Layer 8 of a small transformer language model trained on English Wikipedia (13 layers, counted from 0, width 96).
Take only the direct path to the model's output, skipping the later layers: a vector added to the residual stream pushes a token's score in proportion to its dot product with that token's output vector.

Output vectors of the tokens that the questions are about. A number n stands for n times 0.018.
"Eng": 26 -11 -9 28 6 -11 4 25 25 6 0 0 -5 16 -29 16 -77 -14 -13 -20 6 -16 -18 14 -12 -19 24 -7 4 -46 14 4 4 23 11 -31 2 -1 4 35 1 22 17 30 12 -18 6 20 20 20 -22 -13 -2 19 13 -23 -10 -24 4 28 12 -25 -13 34 12 18 -26 5 -17 -5 -22 4 42 -38 -14 3 -19 -4 22 0 22 -8 -24 13 -24 33 4 -20 0 -29 -7 31 1 14 -13 -23
"ern ": 11 -15 -5 -3 -25 20 47 19 51 5 -18 -9 -22 1 23 -6 -53 26 0 -5 -5 17 -57 6 -29 -37 5 8 58 -41 17 -41 33 19 -10 10 2 -19 -33 -8 2 -7 21 -2 -20 -8 40 -16 -12 11 -22 14 -11 -9 9 6 -35 -20 -19 4 29 -25 -17 24 33 -17 -8 13 19 27 14 -1 -3 -5 16 -14 -15 25 -1 33 28 5 -5 -40 -22 20 53 -24 -2 7 13 21 1 17 -18 -48
"qu": 5 22 -44 5 -28 -12 -6 -5 -15 17 -10 17 8 -17 1 0 2 -9 10 14 4 -9 -15 10 1 6 -39 -19 -24 1 -31 7 6 12 7 -7 31 3 14 20 -3 -16 -13 8 20 -14 2 0 -9 19 -21 -15 -15 12 32 -2 8 20 1 4 -11 27 38 -26 37 -3 -7 3 -14 -4 1 15 3 -19 19 -9 -12 17 0 15 13 1 0 0 3 22 -21 -7 25 7 -17 9 -16 23 -21 -38
"′": 25 9 -1 27 45 38 9 -8 -2 34 -26 -37 -7 -54 15 -6 -26 -14 -2 8 22 1 2 14 -3 30 -26 -25 26 -13 24 1 28 -7 -24 -43 -55 -21 23 4 13 43 23 21 -17 1 9 -11 25 11 13 -14 -1 3 2 -29 -29 -44 -26 24 -23 -33 -2 35 -12 -29 48 -4 -16 -13 -20 28 56 17 15 8 -32 17 17 17 -11 -30 -6 -10 -10 30 18 4 10 7 -34 15 -24 -12 -31 10
"have ": -9 -26 -28 30 6 -21 17 -40 -20 38 -12 14 0 -20 -12 15 19 -16 -52 -18 2 58 4 13 -14 -6 -30 21 41 -55 8 -16 2 51 -37 -52 -25 0 -10 4 4 -13 15 11 20 -11 19 27 -8 -14 7 11 3 2 16 22 -3 -16 -16 23 62 -9 47 34 42 -49 19 15 -9 27 16 -16 12 15 -33 44 -22 16 11 -2 15 -32 0 3 -67 -18 31 7 33 -4 -47 10 -12 10 -16 -55
"|---|---|---|---": -26 -28 -25 25 -33 34 4 -4 3 0 -9 -35 22 -38 -1 37 -66 -7 23 -13 62 17 10 -37 -43 -36 -2 -22 23 23 -34 13 13 49 -37 28 -63 0 19 3 35 -3 38 -2 13 -64 22 -6 30 -3 29 -17 -3 -15 33 7 23 -6 35 12 16 -27 7 60 21 -11 5 6 8 19 24 7 24 -33 -13 5 -28 -4 32 7 24 2 -41 -35 -39 25 9 -11 -12 20 -12 23 -42 -25 -4 -13
"ce ": 27 -18 -20 9 32 10 -15 -38 -3 24 -25 18 8 0 -12 -14 -32 17 18 22 21 10 8 -25 15 11 5 6 -11 -30 11 -29 39 8 23 7 -53 -11 9 -5 14 -8 16 22 -14 15 40 5 25 -19 -19 -23 25 -1 24 -1 12 29 -28 -3 44 -18 20 -6 20 -3 -8 -2 -6 26 -12 -14 17 -32 7 14 -3 16 45 -24 17 -3 -15 -38 8 -20 1 -16 40 -39 -59 -10 -16 -19 -25 -19
"ro": -3 -14 2 -5 4 -13 -6 16 -1 31 5 3 -9 6 32 30 -32 2 18 -6 21 -4 -10 27 -1 -11 -22 -11 -25 11 38 -25 5 0 6 -4 -15 0 9 -26 0 -26 0 -15 17 -3 22 13 -20 -9 -25 9 10 -11 -8 11 -33 10 10 1 -41 8 18 27 17 1 -3 18 -13 36 -9 8 -27 6 -13 -20 -7 -4 -11 19 -7 -21 3 20 -22 9 -10 10 -4 -26 20 -4 12 18 10 6
"most ": 46 -17 2 20 -19 19 4 19 19 13 -2 15 -19 4 -18 5 20 -52 42 -30 -11 -1 13 -9 -29 14 -7 -11 -13 27 -8 -15 -2 33 0 -4 -36 -4 4 14 8 -22 23 -12 -17 -33 43 4 31 -14 15 -45 7 25 2 -5 -29 -7 -25 -12 33 -25 -1 37 -10 -6 1 27 -36 32 -25 -8 25 6 27 2 -21 61 26 3 15 30 -51 -10 -2 -27 25 -31 38 -13 -26 10 9 -20 -12 -40
"ited ": 5 -27 1 7 6 23 27 29 31 -13 -4 9 -36 10 -9 20 2 -21 -35 -32 -30 28 5 5 -11 -18 4 -5 7 -13 1 31 25 29 30 22 24 -15 8 -14 28 -35 42 17 -7 -17 18 7 -3 -17 10 -39 10 15 -13 28 -31 -38 -23 48 11 9 14 36 1 -34 12 -35 -7 17 -14 8 19 -26 29 -15 -16 2 -23 -18 2 -2 -19 -2 -68 16 6 9 2 -30 -4 -31 -3 34 16 -2
"time ": 21 -17 7 9 -22 1 3 28 52 34 -12 -14 -34 10 12 49 -21 7 -30 16 62 39 -41 -12 -57 -2 -4 -26 22 6 -26 -20 0 -35 28 1 -11 -12 -7 49 -1 -44 30 1 -13 -23 22 3 6 26 -6 -11 19 33 -2 -11 -8 -1 -12 34 37 27 24 -9 13 -35 -22 8 -44 4 58 6 -16 -25 6 -11 -33 37 42 -3 -3 20 -8 -34 -69 -19 6 -20 -5 -1 -23 2 16 8 -21 -11
"si": 5 18 -14 8 30 10 -21 16 -1 24 -3 -26 0 6 -22 22 13 -13 -13 20 -4 17 -3 6 0 -13 -36 -20 21 -21 -3 -5 -3 5 31 2 -12 -4 -1 -11 -6 -15 3 -7 22 -8 38 -11 20 -23 -28 -42 -23 4 3 17 4 25 29 -8 -22 -12 19 -23 -20 -8 -12 0 -4 -7 -19 -2 4 1 22 1 -12 28 30 -8 -6 1 -8 -2 -5 22 -15 15 27 6 -14 6 -13 31 -9 6
"ative ": 22 -11 -13 2 -4 15 -6 -9 -6 3 -10 -3 7 -4 -38 -2 -40 -1 6 -29 22 23 -17 3 -1 -2 23 4 -16 4 7 -12 9 27 -15 -3 -18 -20 -20 -13 25 -17 36 48 -46 -3 57 0 39 -9 3 -29 6 -6 31 -57 28 -45 -17 22 10 -11 4 25 17 23 -2 13 -11 18 20 2 -6 0 -9 -8 -14 15 33 4 -2 -11 -17 -41 -29 36 25 -17 20 -18 0 37 -31 26 -12 -22
"is ": 1 -4 -41 4 -25 16 -24 23 9 29 39 0 4 -13 -34 -7 0 -28 1 -33 -17 -10 -35 -19 -10 -12 -3 26 28 -4 19 2 -3 18 -24 -4 12 0 12 30 -5 -41 16 -28 -9 11 0 21 -21 -8 34 -14 42 -21 -36 10 -6 4 21 6 9 -5 -6 -27 8 15 30 -9 -8 -10 -7 12 -5 26 -11 42 -18 -19 10 -22 -16 -28 10 4 -1 8 56 13 14 27 -34 14 -7 27 10 0
"{": 30 -46 13 24 10 18 0 -4 -12 -17 17 -17 15 -13 -29 37 4 12 -29 9 4 -10 18 -15 -38 -2 -16 -41 3 1 34 -13 -1 -3 -12 -10 -17 -11 -5 34 49 13 27 52 38 -9 4 4 17 -18 10 -36 -7 -25 -1 -21 -28 17 -21 18 -5 -1 10 3 12 -19 23 -52 -28 43 30 27 2 -11 2 29 -3 18 -8 24 19 -7 17 -38 -12 12 9 -26 1 1 -60 29 -29 0 -8 -5
"/ ": 33 -30 -30 12 11 5 43 -8 -3 7 -4 -21 1 -5 29 43 -23 11 -6 -21 15 -7 2 11 3 -15 -2 -23 17 -34 32 -12 7 -9 -2 -11 -1 1 -13 17 6 8 1 6 -20 31 -1 3 31 12 1 -2 36 -7 43 -18 0 -32 -7 14 5 -12 14 18 -17 -67 16 -10 8 -4 36 -8 6 -29 -31 39 -20 4 13 -17 -9 -25 28 -53 -31 15 28 9 33 24 2 -10 -27 -13 -19 -17
"all": -12 -18 -7 -3 12 -25 2 -17 11 17 20 3 2 -43 -23 8 18 -13 19 -4 -7 29 -37 22 -22 -13 32 -30 -1 13 -18 0 8 -12 20 -23 -2 4 -3 -2 16 -3 6 -8 36 2 29 28 -6 11 2 8 18 4 -16 8 -34 23 3 9 6 4 4 24 -12 -14 18 10 -21 2 -1 11 26 14 -8 -24 1 -11 -9 -1 -21 -7 10 -14 -42 2 -10 -17 31 4 2 -12 10 13 2 -12
"pol": -19 3 16 22 -14 8 14 -2 8 40 -6 9 5 -9 -5 -7 4 5 -32 4 -6 -30 3 3 -18 43 -9 -27 34 -30 -22 -1 4 7 -28 -16 -43 -2 -12 17 0 -2 21 27 -8 17 37 8 -9 -16 3 -32 0 1 21 1 -11 -11 0 -19 -13 0 4 22 1 7 10 -4 -55 24 21 0 -8 -18 9 28 -7 -4 -11 9 21 27 -35 25 -4 6 -7 -2 -3 -18 -1 15 -8 34 3 -5
"pr": -14 -28 -2 10 -27 -6 9 -13 4 18 -3 1 1 -9 -2 -16 -15 -7 -5 -2 4 9 -26 8 -10 33 -19 3 -26 -17 -38 9 -4 -2 17 -5 -38 -2 6 12 9 -9 7 33 -5 -2 26 8 5 21 5 -7 21 28 -4 6 4 -25 -9 15 -2 25 20 1 -26 -6 5 17 -33 0 38 29 9 -46 -9 33 -8 10 8 5 25 7 4 11 -24 -18 -6 -20 29 -36 22 -11 -3 7 14 -10
"he ": -9 17 -27 8 -12 -11 -11 -34 -17 40 1 -27 4 -30 7 -6 -11 -29 -10 -18 24 -36 -38 -9 -9 5 11 15 58 -34 -10 8 2 28 6 3 3 -9 -5 24 3 -31 26 35 -36 -8 4 -12 -3 29 4 -20 35 8 1 -26 -42 -2 -15 33 37 -19 31 4 11 -8 65 -4 -13 -9 43 -39 32 31 14 -14 -16 36 -11 -2 43 14 -30 -3 -30 -7 5 17 22 0 -13 -5 3 -29 14 -14
"eg": -6 -29 -3 -1 -2 35 1 2 -10 21 -12 2 -26 -6 20 8 -20 15 -32 -7 -13 -9 -20 13 0 -4 8 4 -17 13 -21 16 19 -5 -6 17 13 -6 -30 28 25 14 1 19 10 -12 12 3 2 -3 0 13 -19 8 3 -42 17 2 -8 -13 11 0 -22 -5 17 -25 3 -5 -5 -18 -4 5 40 14 -5 23 5 10 5 2 -14 17 -56 12 0 31 23 -24 -5 -20 -15 -11 10 29 -13 13
"son ": -28 25 23 3 16 16 -57 10 10 7 0 -14 -4 22 -15 8 -6 -63 -35 -24 20 -38 1 24 -18 22 -3 -2 23 -15 3 -26 17 4 -4 26 -41 0 6 -22 11 20 18 16 -2 8 57 36 -11 3 3 -31 12 1 23 32 -8 -55 0 12 -2 -2 -5 7 11 -15 -38 5 -8 2 29 17 51 7 1 34 -22 3 49 -38 29 26 -37 10 -32 29 -2 18 -14 -48 -35 8 -1 -28 -17 -4
"born ": -3 -9 -22 11 -58 21 37 2 12 29 10 -15 -20 -1 -23 -9 -34 -14 15 23 18 -5 -5 -7 10 -13 30 -34 50 -30 3 -41 3 3 8 28 -96 -7 32 -17 28 11 41 19 -31 16 24 11 10 -5 -2 -43 49 -14 28 -25 -17 -45 5 6 20 -4 21 10 -21 -8 -7 -7 -27 -33 32 40 37 -31 -1 -46 -23 20 29 22 21 -42 -16 -18 2 -17 36 10 -3 -1 -8 39 -3 32 2 -8
"le": 2 -8 14 -7 14 -2 0 6 -3 -10 -5 -32 19 -13 -5 10 22 -23 22 -19 -4 -21 -1 -5 -2 4 -4 -11 -3 25 13 -7 -5 16 -1 21 2 -5 7 -14 3 -5 -2 8 22 -1 46 -11 -23 24 -23 -10 5 20 1 21 -31 3 23 12 -2 -3 5 -10 13 -4 18 2 0 -16 -7 -11 -37 7 23 -18 -7 -19 -3 -2 2 16 -8 8 -6 -27 5 22 45 10 -22 -17 19 3 -38 -13
"wh": 6 -23 -7 27 1 4 -20 -11 20 25 18 6 -21 -18 -10 24 -28 0 -20 14 18 9 -17 20 -41 29 -21 -26 -5 -18 19 -15 -3 26 32 -48 4 0 2 17 -1 -10 17 -11 -29 -22 10 17 13 -10 -4 -25 4 12 12 36 -18 -8 -19 -13 28 28 -5 -3 -12 18 23 9 -9 -24 24 -1 -6 1 6 -8 -2 47 17 9 16 1 -29 8 -16 -2 -17 10 -6 3 -7 -9 6 8 -10 -19
"by ": -2 -24 -24 11 -25 30 -15 23 -13 17 39 -43 -38 22 27 -18 8 -21 -36 -12 39 11 5 7 4 -11 9 -30 24 -29 7 1 -4 20 15 0 14 -1 -10 -10 -1 27 12 30 13 -8 -10 27 6 29 -43 -10 -6 -11 10 43 -6 -8 19 -12 48 8 -18 -24 50 -11 42 1 -6 21 31 4 -16 -49 -19 29 -11 1 -6 -32 1 -22 -47 13 -21 -14 7 -5 8 2 -23 11 3 31 -32 -22
"land": 7 -28 29 5 -17 12 21 -14 -2 9 19 -44 9 6 1 21 -25 -31 -18 0 32 32 -47 17 -18 -8 -20 -31 -18 -24 29 -2 12 -17 12 9 -9 -7 -2 17 4 -8 13 -33 25 -21 61 22 1 2 11 -7 12 -14 32 24 -22 -20 14 3 -25 -26 -14 16 -11 -21 9 -13 -49 -4 39 12 -7 -11 19 -7 0 16 -1 12 11 10 -1 32 -5 -14 38 -35 27 -28 29 22 5 17 -19 -41
"at": 2 5 -4 -13 26 -21 8 -3 -27 22 1 -12 -1 9 -15 17 -5 -18 21 -15 22 18 19 -8 23 -14 1 -1 -9 15 -33 10 8 -7 -1 -4 21 -5 -8 -29 6 -19 3 14 -9 -4 6 -7 2 -35 -2 22 10 7 -17 -28 17 -21 18 -12 -3 7 -10 5 20 17 9 16 18 17 19 11 -4 8 -9 -16 -4 1 0 -3 -30 -3 -4 7 -12 -2 -18 -18 28 5 14 3 -18 27 -12 -15
"ound": 17 -40 33 3 -21 38 0 7 1 -20 -15 -14 20 -2 22 16 13 -49 12 -21 -8 -5 0 -23 -17 -20 -17 -12 -14 11 -28 16 30 0 -12 -29 -16 -15 23 -7 16 24 0 26 -4 22 27 -8 23 -30 -17 8 27 -9 7 17 -24 -9 -6 36 11 6 1 13 14 -5 31 16 -28 -20 -15 16 52 -3 6 -20 -17 -24 -6 14 26 3 -41 -28 -10 -11 4 -15 27 -23 5 35 -2 5 0 0

Each question shows what one neuron of this layer's MLP adds at an activation of 1. A number n stands for n times 0.017.

n356: 3 -40 -2 -7 -14 -17 7 1 -10 11 -18 -34 -7 -1 -1 15 16 5 2 7 6 1 7 -6 8 -8 -13 5 -11 1 -6 19 4 -11 -14 6 13 5 7 4 -5 7 -1 20 -4 8 0 -3 1 -2 14 -2 6 -3 18 6 -1 -9 -24 -5 13 -2 -19 4 -4 1 3 -13 19 12 1 30 20 -1 8 9 25 4 -17 16 9 -7 -4 -17 -5 -4 11 -3 -3 3 -3 2 0 -9 -16 -22
Pushed up most: "{"

n65: -1 -17 12 9 -13 -4 9 8 -13 15 -14 -3 8 -7 -1 4 -1 -12 -16 -7 -7 0 13 -18 4 6 4 1 0 2 16 7 14 2 3 -2 -13 -22 10 3 7 -13 10 1 -4 6 7 -6 12 2 2 1 -6 4 -4 6 -2 -5 4 12 8 1 -5 10 -7 -4 -10 6 -7 -3 5 2 15 -2 6 -17 14 9 -9 -8 4 6 -3 -7 -6 0 1 -9 -7 -6 18 -11 5 -6 8 -5
Which two tokens does it push up most, strongest first? "ited ", "ound"

n8: 1 -5 -6 1 -13 -4 4 -3 -11 17 -8 4 1 -3 -5 -15 -1 3 4 -8 1 -4 4 -18 1 7 1 2 -11 5 -2 -5 15 -7 -15 8 5 -3 12 9 -5 -11 7 -19 2 -5 -3 3 18 10 -10 -1 -1 1 -5 -30 1 2 -9 -1 9 2 -9 9 0 -7 8 -9 -2 7 6 -11 6 18 -3 11 -8 8 -5 -2 11 4 -6 7 -2 5 11 8 0 9 -3 1 13 -2 11 -2
Which two tokens does it push up most, strongest first? "he ", "most "

n0: -1 -4 7 -7 -9 17 -5 2 -5 -9 -1 -15 6 -15 -20 -15 6 -5 7 -3 1 3 5 -11 6 -2 -6 -7 5 -2 -15 19 -6 5 -8 2 9 -4 1 -2 -3 9 1 19 -3 25 -14 -4 3 -1 -12 2 8 10 5 20 4 -8 -12 -12 9 0 -15 1 10 -2 -5 10 -7 -5 -8 3 -3 2 11 7 23 7 -5 18 22 20 -41 -5 -5 4 -3 3 0 3 -2 -6 6 7 -27 -1
Pushed down most: "ro"

n364: 15 -8 -21 -7 -9 -10 -1 -3 -12 -5 17 -4 -4 -7 6 -13 -7 -12 -17 14 13 16 -7 6 -2 -1 -12 16 7 -14 6 6 -7 2 30 -9 4 11 -1 -9 11 -3 19 -14 8 -3 14 -6 15 0 -10 8 -2 7 -15 14 -1 -22 9 3 -5 -8 -6 -9 -10 5 -6 18 9 20 10 -7 11 16 5 -11 9 5 -1 -8 -3 3 1 -17 6 -11 -4 8 -5 -11 9 -5 6 -9 1 4
Pushed down most: "pol"

n233: -6 -11 -13 9 15 -4 7 -12 -16 4 9 7 9 -16 32 -14 8 6 5 19 -14 0 6 -2 -1 -4 -2 -4 5 -11 -4 -6 -23 11 -3 2 15 -3 5 -14 -3 4 -6 -11 -11 -16 4 29 -5 -19 -13 3 -10 8 15 -16 6 8 0 -4 19 -13 2 7 -11 2 1 -9 -4 -3 1 2 2 -7 -1 7 13 9 9 0 12 7 -5 12 6 -11 2 -19 3 3 -7 -3 21 0 6 -2
Which two tokens does it push up most, strongest first? "have ", "ce "

n64: 0 4 -2 2 9 -2 7 -9 8 8 -4 3 4 2 -8 0 -7 5 -12 -7 3 -3 -1 0 -2 7 -17 4 0 -17 -5 -15 5 4 -9 9 3 10 -6 -15 -3 11 3 10 9 -17 -6 6 8 6 4 3 7 -1 -6 10 2 8 11 0 0 -16 7 -3 -14 10 -4 4 -2 1 1 3 -6 1 -1 -3 9 -6 -15 3 -4 9 -3 8 1 -2 -11 6 12 -11 4 0 0 3 1 -2
Pushed up most: "pol"

n360: 11 9 -7 -9 13 5 -5 -14 -1 16 8 -22 7 9 16 -6 12 7 6 5 -22 5 14 0 -6 0 4 5 19 -6 -2 -1 -19 8 28 -9 -15 -10 0 2 4 9 -23 -11 2 -1 11 -12 15 -1 -3 -1 -11 0 2 -14 2 14 15 -2 3 -7 -12 3 0 -9 9 0 16 -2 7 9 0 -1 -5 -14 15 -3 9 -14 -12 3 0 -37 -22 9 6 -8 -4 -5 -3 3 6 -3 6 9
Which two tokens does it push up most, strongest first? "si", "/ "

n257: -3 1 -20 -3 14 -1 -6 -7 7 -6 -8 17 -1 -5 4 -4 15 2 3 -12 4 7 2 33 -6 1 -5 18 -19 -22 15 -11 7 -5 0 13 -9 -5 0 -4 6 -12 1 -2 18 14 -1 9 -21 4 -1 -2 -4 0 11 -12 16 1 2 -11 -7 14 2 11 11 -7 2 0 8 8 18 -8 -6 -12 -7 15 -13 -4 11 7 -6 -13 6 -5 -13 9 -2 -27 -18 -1 5 -9 1 15 5 -7
Pushed up most: "have "

n319: -14 3 1 2 3 -3 -15 0 3 -17 1 -5 -19 -6 -7 2 1 -10 0 0 -13 9 -12 5 15 3 8 17 7 -2 11 14 2 14 -6 1 -2 -13 1 -11 19 0 1 -5 -4 6 -4 16 4 -2 -8 -9 -8 23 21 -14 1 23 -4 -12 -4 0 -2 2 -2 4 -3 -7 -16 -3 19 -1 -2 1 4 -10 7 4 -6 4 25 12 -2 -10 -6 -18 -7 4 8 -1 5 -4 -8 -11 13 -2
Pushed up most: "he "

n341: -19 -19 14 3 -5 -8 -2 9 -7 1 -5 -6 -7 1 3 -1 -6 2 4 -6 7 -18 8 -8 -13 7 -2 -3 -12 8 11 -4 10 5 -26 -1 -2 13 -12 -7 7 9 1 5 -10 -8 5 -15 -20 10 3 13 2 15 7 -28 9 14 17 -22 15 20 10 4 -12 -13 12 1 -3 -24 2 12 -5 -1 26 6 8 1 -7 6 4 -5 -3 20 5 5 13 -19 0 1 5 4 -4 9 -28 9
Pushed down most: "ited "

n243: 3 3 -9 15 0 10 -19 11 -2 15 -12 19 -2 -7 3 -4 13 -15 -11 14 -25 -15 3 -5 13 14 -20 5 17 -19 3 -6 10 -6 26 3 -8 6 3 23 3 5 -24 16 8 15 9 -4 12 0 -8 -9 4 1 6 3 -14 17 9 3 -30 18 -16 -15 5 -12 -5 1 7 -11 -6 -7 -12 -1 -21 -4 -18 1 12 10 -9 5 18 10 -19 -4 -3 11 -13 -20 -5 -9 9 -3 13 12
Pushed up most: "si"

n133: 3 -22 0 15 -9 9 6 -6 -6 -1 -6 -3 0 17 -1 -6 8 -4 -3 -27 -13 -23 2 -6 -7 10 -13 14 11 -11 -7 -11 -3 6 0 -12 5 -8 -13 13 -9 -2 -15 -2 6 9 3 1 15 -4 17 -13 -31 8 27 -14 -4 11 -1 0 10 0 -2 -1 -2 9 -3 -2 24 12 1 1 4 -19 5 27 -3 -12 -14 -2 11 20 5 11 1 -2 11 -12 6 5 10 -2 -24 13 -1 5
Pushed up most: "pol"

n211: 12 -8 -13 3 8 4 8 -7 0 -2 7 16 -6 -8 2 -4 -9 5 -6 -6 5 -8 -6 -2 -15 -20 -6 7 -13 7 -14 8 10 19 -15 17 -4 24 3 9 -19 -5 9 17 -9 -4 -4 21 3 6 2 -19 -8 7 -11 8 8 -16 5 1 -9 -4 -3 11 0 1 -7 6 12 3 6 14 1 -7 4 -6 2 1 -7 18 1 -8 -3 12 15 16 -9 6 -20 -2 4 1 -6 0 -15 -4
Which two tokens does it push up most, strongest first? "|---|---|---|---", "Eng"

n60: -2 -4 -10 7 -21 4 -3 -2 4 5 5 -15 1 6 -2 20 21 28 8 1 -1 -23 -12 16 -9 -1 17 21 -24 6 8 1 8 -4 0 -11 -4 6 29 -7 -3 6 -1 -3 12 -10 -9 -13 -2 6 4 -9 8 -9 10 7 -10 -25 5 17 2 -5 -8 -4 -22 6 -11 -5 -3 -9 -25 -6 2 -10 -2 22 10 13 -7 -2 1 14 1 2 20 4 -19 -25 8 4 -1 -1 12 -1 12 -8
Pushed down most: "have "

n121: -5 6 1 -16 0 -5 9 11 1 -7 2 9 2 -4 12 4 13 -17 -1 17 -2 -11 -3 -12 21 1 4 4 3 -8 -3 -8 -12 0 10 -7 10 8 8 -3 -11 2 0 0 1 -1 -16 4 -1 19 3 0 -5 -9 3 5 -5 0 -9 -17 6 -1 -3 2 -10 -9 -1 -4 7 0 -15 -2 -1 0 -15 3 13 13 1 -1 3 5 16 7 6 11 -12 8 -7 4 -1 -6 -1 -12 1 -5
Pushed down most: "ative "

n251: 13 -10 1 -9 8 10 -7 7 8 -6 -7 16 16 6 7 -4 9 -7 8 2 -2 7 12 -6 -18 1 -5 0 -4 -8 6 -7 12 3 -13 -7 25 9 12 3 -19 -6 3 6 -10 -3 -24 -15 -5 21 3 11 -1 -3 9 -1 14 -11 3 7 17 5 13 -1 -4 8 3 -1 -9 -7 4 -6 -12 6 -3 -7 -11 -9 1 -20 -18 16 -12 18 -11 1 -10 -3 -2 -1 -8 1 -11 17 2 0
Pushed down most: "born "

n365: -5 -11 6 -6 -4 -11 3 7 0 -4 -1 8 -8 9 5 -10 3 14 -21 8 7 6 -6 5 -10 20 -16 -2 -25 -10 -3 7 9 8 1 7 -5 4 3 -8 -8 9 -4 -4 6 7 10 -3 -7 1 -6 17 2 2 -7 1 5 1 -1 -3 -1 -8 -12 -5 -20 8 7 1 4 -3 -4 -7 1 18 -6 5 -4 -7 6 0 6 8 18 -4 5 -9 -8 -6 8 -3 4 -14 15 -17 6 24
Pushed up most: "pr"

n2: 2 -7 6 9 5 20 3 3 -14 3 1 -16 10 6 3 15 -7 15 6 3 0 0 9 -8 -2 10 3 15 -6 -9 1 -6 -1 6 -18 -9 0 -11 7 4 -6 -3 5 -16 -7 5 4 -7 -4 6 -3 5 -7 -1 27 -12 4 8 22 -17 1 -11 11 -8 -5 -3 -17 -7 -8 7 12 9 -8 2 19 -6 12 -6 -4 -10 2 0 -15 -2 -1 -11 -5 4 -3 7 -4 -12 -4 12 -4 -7
Pushed down most: "all"

n146: -11 2 7 -7 -8 0 12 5 0 -14 2 5 -7 7 4 -6 4 -10 -1 10 -7 23 -11 -13 1 6 -7 -2 3 7 12 16 -41 -4 -10 1 0 23 17 -11 -30 21 -3 -2 5 15 5 -14 -18 3 -9 -6 0 2 -10 10 -9 6 -1 -4 -14 2 9 7 -6 4 -4 2 4 5 -2 -6 3 1 11 1 9 5 -6 12 1 -3 13 11 2 3 5 -20 -8 -7 5 15 18 -16 3 -10
Pushed up most: "land"

n61: 3 10 -11 4 -11 -3 -1 -18 -17 17 1 -2 9 -7 -23 -2 0 -5 12 -3 -6 -19 -12 -2 6 -16 -16 6 -5 14 32 5 -7 15 4 -11 -1 8 2 1 7 -3 6 32 2 6 7 -6 -12 10 2 11 19 -9 -3 -2 1 17 12 2 7 2 0 -15 1 -6 9 6 1 -13 -14 -14 3 0 -9 -9 1 -3 -16 -7 3 2 1 -25 2 4 10 9 15 0 28 1 -5 1 1 -12
Which two tokens does it push up most, strongest first? "he ", "is "

n145: -1 -10 1 27 -20 -4 -12 2 5 -2 -9 -14 0 7 -10 3 17 -4 -3 2 6 -11 3 5 -4 -20 5 9 1 19 -3 1 11 -17 0 -6 5 22 -9 3 -15 -14 4 -2 20 3 11 5 -6 -22 16 6 -2 4 10 2 17 7 -2 9 -14 -11 1 -4 6 0 1 -11 13 1 -2 -3 -9 -4 10 7 -22 -5 -3 7 -3 10 3 6 -13 -6 2 -27 14 10 11 -12 -8 9 2 2
Pushed up most: "land"

n229: -7 7 -5 8 10 15 -1 13 -11 0 -1 11 2 1 -10 -10 -6 -12 -14 1 -29 1 -13 -1 12 7 21 -8 -4 1 11 2 -6 0 15 3 0 -12 2 3 5 -16 -8 -5 17 15 4 -2 11 -4 -15 8 -9 1 -4 6 -14 3 8 -2 8 -5 -13 -13 -5 8 11 5 5 7 -14 21 -3 -10 5 -1 -6 -5 -7 15 7 -9 -3 1 -8 -3 6 9 1 -7 4 -7 5 -9 14 -1
Pushed up most: "ited "

n347: -3 8 -11 -14 6 -7 -5 -15 3 -7 -5 -9 -4 5 0 -4 -6 -1 -1 -5 14 0 11 -4 3 -4 -14 5 5 10 -16 -4 -4 -11 -1 2 4 0 7 4 -9 1 -15 12 0 8 -11 5 -4 5 13 3 10 -9 -4 3 18 -1 14 5 -6 -2 -7 -6 2 3 2 13 5 -2 -1 -13 -11 -9 13 -4 -3 3 -6 7 1 -3 7 -11 3 1 1 8 3 -6 18 5 14 8 12 -10
Which two tokens does it push up most, strongest first? "at", "qu"

n87: -8 15 -1 8 -11 -7 5 2 6 -7 -6 -10 7 7 16 12 -2 10 -1 2 9 13 2 20 1 -7 7 11 1 5 -3 8 5 1 8 -1 -11 -11 5 11 -17 6 -13 5 5 7 -24 -7 -16 0 -5 16 16 6 -5 -2 3 -12 4 14 -2 -3 -7 10 13 7 2 1 -19 -16 -8 0 -4 -11 -20 -16 -14 -16 -9 -16 0 -6 -2 3 -3 6 12 -3 -13 -3 16 4 -2 13 18 -1
Pushed down most: "most "

n13: 5 3 -9 7 4 5 9 -17 -15 16 3 4 0 10 -12 -14 -9 2 -1 -11 -3 4 2 -3 8 -3 3 13 -11 -4 13 -3 -1 -2 10 8 7 7 -17 16 -13 -20 6 10 3 17 -8 3 -11 -21 2 7 16 -8 8 -7 8 -3 8 -3 -2 -7 1 -2 14 19 -18 9 3 19 -2 -14 -12 14 8 18 -9 -4 -4 -2 8 15 4 -3 -4 -8 -4 -9 -1 -1 1 -16 -9 -6 -8 -6
Pushed up most: "ce "

n184: -2 -1 -2 0 -1 0 -3 -1 -1 1 1 1 2 -1 -3 0 3 -1 1 -2 -1 -3 -1 -1 0 0 -3 2 0 0 -4 2 -1 -3 0 1 1 3 -1 0 -1 1 1 1 0 2 -4 2 -5 1 3 1 -2 0 2 1 3 4 4 1 -3 -3 2 -1 0 3 -1 0 0 -2 1 0 -1 0 -2 -1 0 1 -3 2 -2 -1 3 -1 2 1 1 -2 0 0 -1 -3 3 1 3 4
Pushed up most: "is "

n280: -15 8 -4 -5 -1 1 11 4 5 0 12 10 -10 21 2 7 2 17 -8 5 -2 29 -3 5 -7 22 10 7 -2 13 2 11 -14 -5 -14 -7 4 13 -8 19 11 7 8 -12 -19 -4 -11 18 3 24 -12 -6 -12 3 4 -11 5 -4 5 9 -8 3 9 -2 1 2 -3 8 -12 -13 -24 -7 -5 -2 -10 4 -5 6 10 -5 -9 -13 -11 18 4 -15 -21 -8 -18 -10 -2 0 13 -15 -8 9
Pushed up most: "time "

n183: 8 7 -7 10 -1 10 -7 -12 -5 -17 25 -8 0 -9 -7 1 -8 -4 4 -4 7 -2 -3 -11 0 -10 5 4 -9 -6 2 7 10 -6 5 0 6 -20 0 2 13 3 5 -16 -5 14 13 -3 -2 -11 -5 -5 -8 -8 4 8 0 11 -11 -8 -13 -1 2 0 7 -5 -16 -15 4 30 -21 -8 9 9 -8 -2 -1 6 21 10 -11 2 -13 18 17 -8 2 12 23 6 -14 27 -4 9 -13 -4
Pushed down most: "pr"

n161: -6 -20 -7 12 2 -6 -8 -5 3 -9 6 2 -6 1 2 -5 -5 2 4 -2 17 -15 -7 0 7 10 2 -4 -16 22 12 -10 13 7 -13 8 12 -16 -3 5 9 12 -7 1 -5 1 3 1 -10 -9 5 16 3 -3 -7 -4 -19 1 -10 -7 27 -1 8 -12 -5 -8 0 -24 14 -3 -17 -2 2 -18 3 12 2 9 18 7 19 -8 5 -11 -1 0 5 -6 -6 0 0 12 -10 4 16 2
Which two tokens does it push up most, strongest first? "{", "ce "